Layer 5 of a small transformer language model trained on English Wikipedia (8 layers, counted from 0, width 64). Numbers have three digits each and are written without spaces.
A neuron's activation on a vector x is GELU(weights . x + bias), where the dot is the dot product.

Input weights of the MLP neurons that the questions are about. A number n stands for (n - 500) times 0.002.
n16 (bias -0.024): 284528664555515562504580232653386349531385548186601695508573525581543706453396295354555493659450334379379449630625680745391476398418555480524333452447783724459601467492476412637398824382581661
n23 (bias 0.005): 444590633696380440528466532549506621659548483524527532439423655250615403393455593274261469557521456588445394442431553557517546643778458540438552502552511532455760637341523607610554478460480605
n33 (bias -0.008): 244355333450412448488402424589398467559441260466603772345437349485747688626628388386663503597482678447479472377532680480525654441614266564405502672685371427518614606556620447550509422421515505
n39 (bias -0.008): 472651597397505418499650523388394395625498559373521582386614549386703502487397322389613519553663536481553441424551370607477625569308456557261466528684581625445714499403654678669558459550576396
n41 (bias -0.016): 269444636675556717669685535762438520373438508438609624570498516673582690550571293621458458534445216725582808600424483621408342534408557518298444392482292384519649564408505518550230562399608409
n44 (bias -0.033): 074546601473535320455539137732364311723316463576550514716463516472454725586408606641313508561641321620322511566334751680460420756557512625539291461548529613466423404591463622617477574774790437
n49 (bias 0.001): 490506637532521484384662710584537392489465560571494679435352479531521415468633357427589610438415496441519562592548614590636479439406630448525444278593484378116570461505547585580584589447401543
n51 (bias -0.016): 454383510544422393713389495430454382539756432454349502601530348425618593643328478426511638663566558480373476299518484521753639556596616385436506450492496484482561625503616495694479624511523585
n63 (bias -0.011): 193407576528451232316258030652463331783515707444630263492721380655327748392404549397510644590510464644536583465703753448604436736611451740357469557397489863398522377615409528360641511773491344
n64 (bias -0.005): 562532459589593555427523419681517577380461438423693538510267333533421534755352459503515518479368527603624714542361561523464302614516362612534412404334370515380523538427450408561298580582673374
n69 (bias 0.006): 483618439570519405665406383617442597534405532533604500375516485588576588525714453446669408510199390372467540380614528544362455489453351650507529511561510656435523456506286520474563657519350553
n72 (bias -0.007): 635415674362396320479555489555441478528390323390569644707404710595525529451389619494346622697335380503389447592394581520416590687452478602473543543426293566469531630367480595367300319645495638
n81 (bias -0.028): 540338599561640608440392193521417435653435388421667460635503270320769659740188686413533606577428547647612499442762368489406339545720355563641333509226465471475616441263449428696416729543620445
n85 (bias -0.022): 454389607549562332571476457614295593504812732394623447560604673559537660350337322409593439758649512418370634452372493477362466445386529326558501618188426811302646257590625428547336683455279603
n91 (bias -0.011): 558690636762684545311609553571472412497610641620454435432469443381386603496477414481550656652581329520540458499574710562516382481603602425475350551388557544400479327411453413524230568604384475
n102 (bias -0.019): 633552293532464440594476351571430405422640509484721228622526286495629569733604620472635571295705352683561765399389622395417427502565478647552419420549474894392459361450396413592231709614692514
n109 (bias -0.013): 333633528568518534397671662523435639564434839525314482645436434414478719445506298171670592545334468505552563359563598538528487514528432705548270554556316673397558615566627529551345691302348425
n126 (bias -0.008): 437461601599252374543440500547492491630469541406672570679401425336432559464695545483417349449430406565415614343666507461640541288615711410567410357521440515535587611465574436478530484458522754
n155 (bias -0.018): 353711542578326264517557222702399448379324272325677868665609470456580688398664562500649677448523404774228485601446609732409546527406341531356337348468670432600493599496614466615352602414390435
n156 (bias -0.003): 401519561421266315560453625449350482643564267541341539624830493612725675432579381445414565646517462494167483352508357500554478643490428518385335646486348527535460375698638713590380562437769515
n178 (bias 0.000): 151592711669423568474607396437426547506497458512690588587344501405520475582697536319340343657580388443365759273598557436634579428569498706468587622453417562426713489454607532485500656427464413
n196 (bias -0.002): 552495484700439537451478404525595457422408593512558428686602449325732453437576489387598538467370371570410528426449594620490466613548392784498277375404436526254691574371595782515579486319420549
n201 (bias -0.019): 589310463573418237653379155619451366612503244455549554564582443630858446581472498418286527508619498539645607644568544558568515413321501526536383484346574557447622652452445380526546536555491596
n202 (bias -0.006): 456410458468414425239551417801417668582581724609729338507728329504525550674820435595465524603758393546410423366425591439696390515481451360453321391568335553482573371373425666537438635581651359
n214 (bias -0.018): 403682530410200451569698468544336523440508300599603774803378535569639519458383517286314731551619426633539653544461462705603630572631311405313179535679488407399701521431503491373648454486554574
n224 (bias -0.017): 447482414587626205549444538640491556754807535628636500502504472482694661622556415449493603482635565339566402520540352624581470530490385452384216501431527515264578423539533590525303703545395593
n225 (bias -0.012): 259552466610512615496498269501418457497793314450475392569490269476595428722317625419632570908663445555489425799509752441472283541609620453492376598499393591441400420336414511709263602412573504
n227 (bias -0.003): 438260365549503408363310457487494639710442544415446304472324553436554532788553431502490517441521520625436576491535419478514304489484590819317536505532274544414547630668395564542407471527580587
n230 (bias -0.009): 582430466637506407411466549580515357445598407411537436481585614486484695540692346461549457498515359506431452427268535458752449464383463516414397441457444576489614796403587554640383514437462517
n231 (bias -0.018): 325489709414598402512401502621372636415617651534456519841336435430469456348517570293668614494437404570242371515690643526524516462420597594791364476348545572424662715325293422459466781592373595
n235 (bias -0.006): 373727424398429492454449537478425543486499613499344521435521262565731725618547467314481553580356412493499387434416649758447435511620689707413440435688503529513491478399426567512603464359624412
n244 (bias -0.016): 491525405501527518673430369586400652863723494323363327399470438237708527534747623501672417546486283616290826368422711601606591479402403547462393475583317553452764539617252338737275506463460283

Each question shows a token from some text and the vector x that enters the MLP there. A number n stands for (n - 500) times 0.014.

"-": 423470531451504432551575524441802491588494523450484502506525548493464551492496381534393469455516498333386370518502504565547521444468489461596480551518488569681543505512440537499408588460503442
Which of these neurons fires most? n16

"la": 499513475497508465478517511516870551487572502621493603468452501513473446480559489621520581412570458485452413473441457496554460418524446483400621487397449451551480499413536523486481434543413485
The most active neuron and its activation: n230, at about 1

"s": 431493472517400520441504569464906522490524496532509479557444461548427571482524477527531548380544508420508516523534478431463544422459526497544466383477460576524506478495405473594481522545505455
The three highest activations, in order: n102, n49, n126

" (": 412445468397481494533543498399821482543497539468514563468538554522535548500544429452458518440493483372465526403492514546464453496492453511457529526528444606740461461550408476535526514523478464
Which of these neurons fires most? n69

"1": 509511519472410536505659558289715424429552546627583515467440495473361527542533422606568524445468534375565494508538461506468469461486499536522505521495424610629537414454426459554491521465412465
The two highest activations, in order: n91, n109

" St": 602489489429451472488455461465854536539446524466549486510505532486487452542539573494527418515479459555456451533481485468443483524442514490511504553536437500664507466552299492483511360612465466
Which of these neurons fires most? n72

"us": 521451458439521532499585543429882469413524568543458511395442515505464507423432428510432507424477491430526422513534424558489534421544586513519527542521398450542622496522460539566543523454491472
The most active neuron and its activation: n49, at about 1.9

"5": 571467510508458452527615562199773401506558548545536517453462527460497494568430464451555540466548502438573513464474501463499468486523473482478543454487517562615487427454555506545467501498498392
Which of these neurons fires most? n39

"3": 486499499440447452508592599227836450453519521567501505544462498483439478535476461475536507477479507429520510471613552446511467479542506517525481486522506563612528444425456477525460533479473518
The most active neuron and its activation: n109, at about 1.4

" The": 557434513476459506523510426503947495567448477482524486516505494481400563527480488490514508598494536413467484439560496471512440509500443465512464563497427521553433499500481480425511449490525491
The two highest activations, in order: n63, n72

"This": 498419512495491490510547464471944526525453452531509544535498471458442476542471541473489556544478503409489468468585521522548419431515425452524456573548420509528435467448512499437504513482511492
Which of these neurons fires most? n81

" \"": 451425512465364483488472521483838520531486417486543575584556521465545501548525422477467510497524450385471459425494462544479546553498382538462475477496454519710516464600430494460595452473516488
Which of these neurons fires most? n156

"tors": 504462401514487513489483565423908552432515511505501527423486496453513494481428476499484541466613530471434456425510526544456508428491535474630566488511432450524518514455403515600552482501479443
The two highest activations, in order: n23, n49

"I": 631465472400536438459522466414882498536482420562501549515455508479547508591396505411479463512437542406530544486539523533554581460435556543446534471474543413558481500503467461469561465432473457
The two highest activations, in order: n201, n49

" Var": 581561439425492519556473486552883474413422482521520490498509511567547480474483562421526497397537495529435477552524492502480452505395526514503505513420487471638489468538413411490567368526458519
The most active neuron and its activation: n201, at about 1.1

" multi": 525492451484351509527574431508866534515504432450581524479519485510423498489484468487447555484549566452409424500528596535434439503454446488507472434507422521689444576556495500449493486526453507
Which of these neurons fires most? n155

" trans": 499494434421385503469503449512857495489471507474529487487510486597453518461523535462509601414619539422399455511492585541399470444491462499469584528511509499680521541448451493438503443450499537
The most active neuron and its activation: n155, at about 1.6

"er": 534440495481434458556533556432955459500559525490447498474488472484517514515486495487439466441502575489440533462528513516475434488488474532491501454484549504604431506485468495562473504447453490
Which of these neurons fires most? n51

"==": 424473456467383472462481635428841511495461440580527634512506476509500494519523483487521582492522486367442514447603525561533418493434489480506567586479468556568365477562414509482512469518448437
Which of these neurons fires most? n156

" Story": 566469538519468439565525539441905550456407476434560497456509440572491491510538518540498473458473447507357397487500456498496543488481522508631483432517530507575514471504449443551472471520430484
Which of these neurons fires most? n126

" W": 680476497385464539545515495381812517543467418491536468450534557548491515526526496500459475518404471508459555412503506432490492515506541476515437539601469517665583478505340460469501405499439458
The three highest activations, in order: n244, n72, n69

" D": 664467451443493473582471507414837525546438480418493470513496514505530476477462519514497436481401476494472527477508562439491467548451517540493529488520539524679505526572299483495473426554435479
Which of these neurons fires most? n244

" as": 395460529518519453559575493494907457540496527437491530518516520583486482417434404456383506477473455395495462541508493589550510488521429523546411480481483544602496508546443459506485513500472496
Which of these neurons fires most? n16

"cha": 590409438469495528482529473486882511499528578593546494479433489516462506502502355515443517456444524373462451543535463555492504442482513424431474525512447444606551462466448591451487568533519551
Which of these neurons fires most? n224

" Con": 513563474422401491573484508491825484487445468440508508443500616559541560441515484445479535405530502473466420502562493514457504486551497539505519528481439529675562499553483356450586335481381500
The three highest activations, in order: n33, n72, n23

" organized": 446433563531506426525554541484919495452530567493521504514496504505480465445477434545508519504583472411499507446557527436438522478466456421600517451476446608495486450489467416488445481565446559
The most active neuron and its activation: n85, at about 2.9

".": 401513443535378505520531454356890563489497522569456546572509485486494526460527459489563476511524489455455489401533435542536456480440452428584530552516414525579442502539435502530468485501499531
Which of these neurons fires most? n156

" ==": 413471467525388442492468642413843512501429479517486554505511472561535452501510504446531584440546509397478461395606505501592414488390442495567603558505508568562402502532419507467552488473480497
The two highest activations, in order: n156, n69

" Vi": 570498438388477444485611496580819527485434519488499488487503561568527430543503436471420503354520489520443378517525506481525427431467482528595504472450422472685492526575475514432478439561473594
The most active neuron and its activation: n72, at about 1.4

"ia": 567450434584589458485523486438867491488513525522397466490412511531549511522417448546480549356486571344500515506434511532492491413456474487466593483452507527524499552499534621461468535499437504
Which of these neurons fires most? n224

"Ü": 699447520451441446505559475441805509619489547576482448472454488522638522507467427492349550462399513443473500492506457473466535510463531416470594484489522438657422542517418524474499494430522486
Which of these neurons fires most? n201

"\n": 441416458409443466586528508438852514471496477531495585562488484438566409504505522438514518511493502364471515456568492524548457461499434452511465540541458558676431507603419511495527534508429465
The most active neuron and its activation: n33, at about 1.3

" of": 362508534469474477481534536442929508526517497520517484543432557504404511478591513419504511437506494450412538529548505502461502523477477528451531538430488528550507485553484431498466486538410449
Which of these neurons fires most? n178

" son": 522467565527483521577556554444898527458480511506488503594476511471497443483562459517477510509416491448468416505452456639486445458548499507586435436431550484581491491473391420445422544524491473
The three highest activations, in order: n231, n196, n91

"9": 523474486524467494491607569252798382477557555554526540438455556455460444528521454438538503455539522403549523452540526472484467477459445546502547460511456598630503419443506484583443548508483472
The most active neuron and its activation: n39, at about 1.7

" ": 471451462477436491533503498431770501537512493516421468471398512534517522449546483484537511482407448421489466529542599523494522516482534471473514508538425519842515577520389463461494493487446459
The three highest activations, in order: n244, n235, n69

" Kr": 647507405425505495595507557519777499517457541501441430492540604507555420475533432516402452411443366495476484510469562417516516478589498457469568466546442541648554521565377381562443394512503551
The most active neuron and its activation: n244, at about 3

"f": 583487421436472464501570484414835455517530555478463459469484472476484483472447438506561477409468632498399530564509552475483592418485616436390562509628530511621512521448438426528544456452459493
Which of these neurons fires most? n39

" on": 419469542537432352566581453461916463503543453488457562500531500529477498515496467516456490484543480452483493483543500420459461444506376516534515503509482574560516570548503481391483472519459513
The three highest activations, in order: n201, n63, n126

" extinct": 527448512525476484565598542478886426479485544494456480515538476516460482419563479520470554493588472410434534564513502520526471374507473428590453474546454567537538385412431410461434503546496549
The most active neuron and its activation: n91, at about 2.1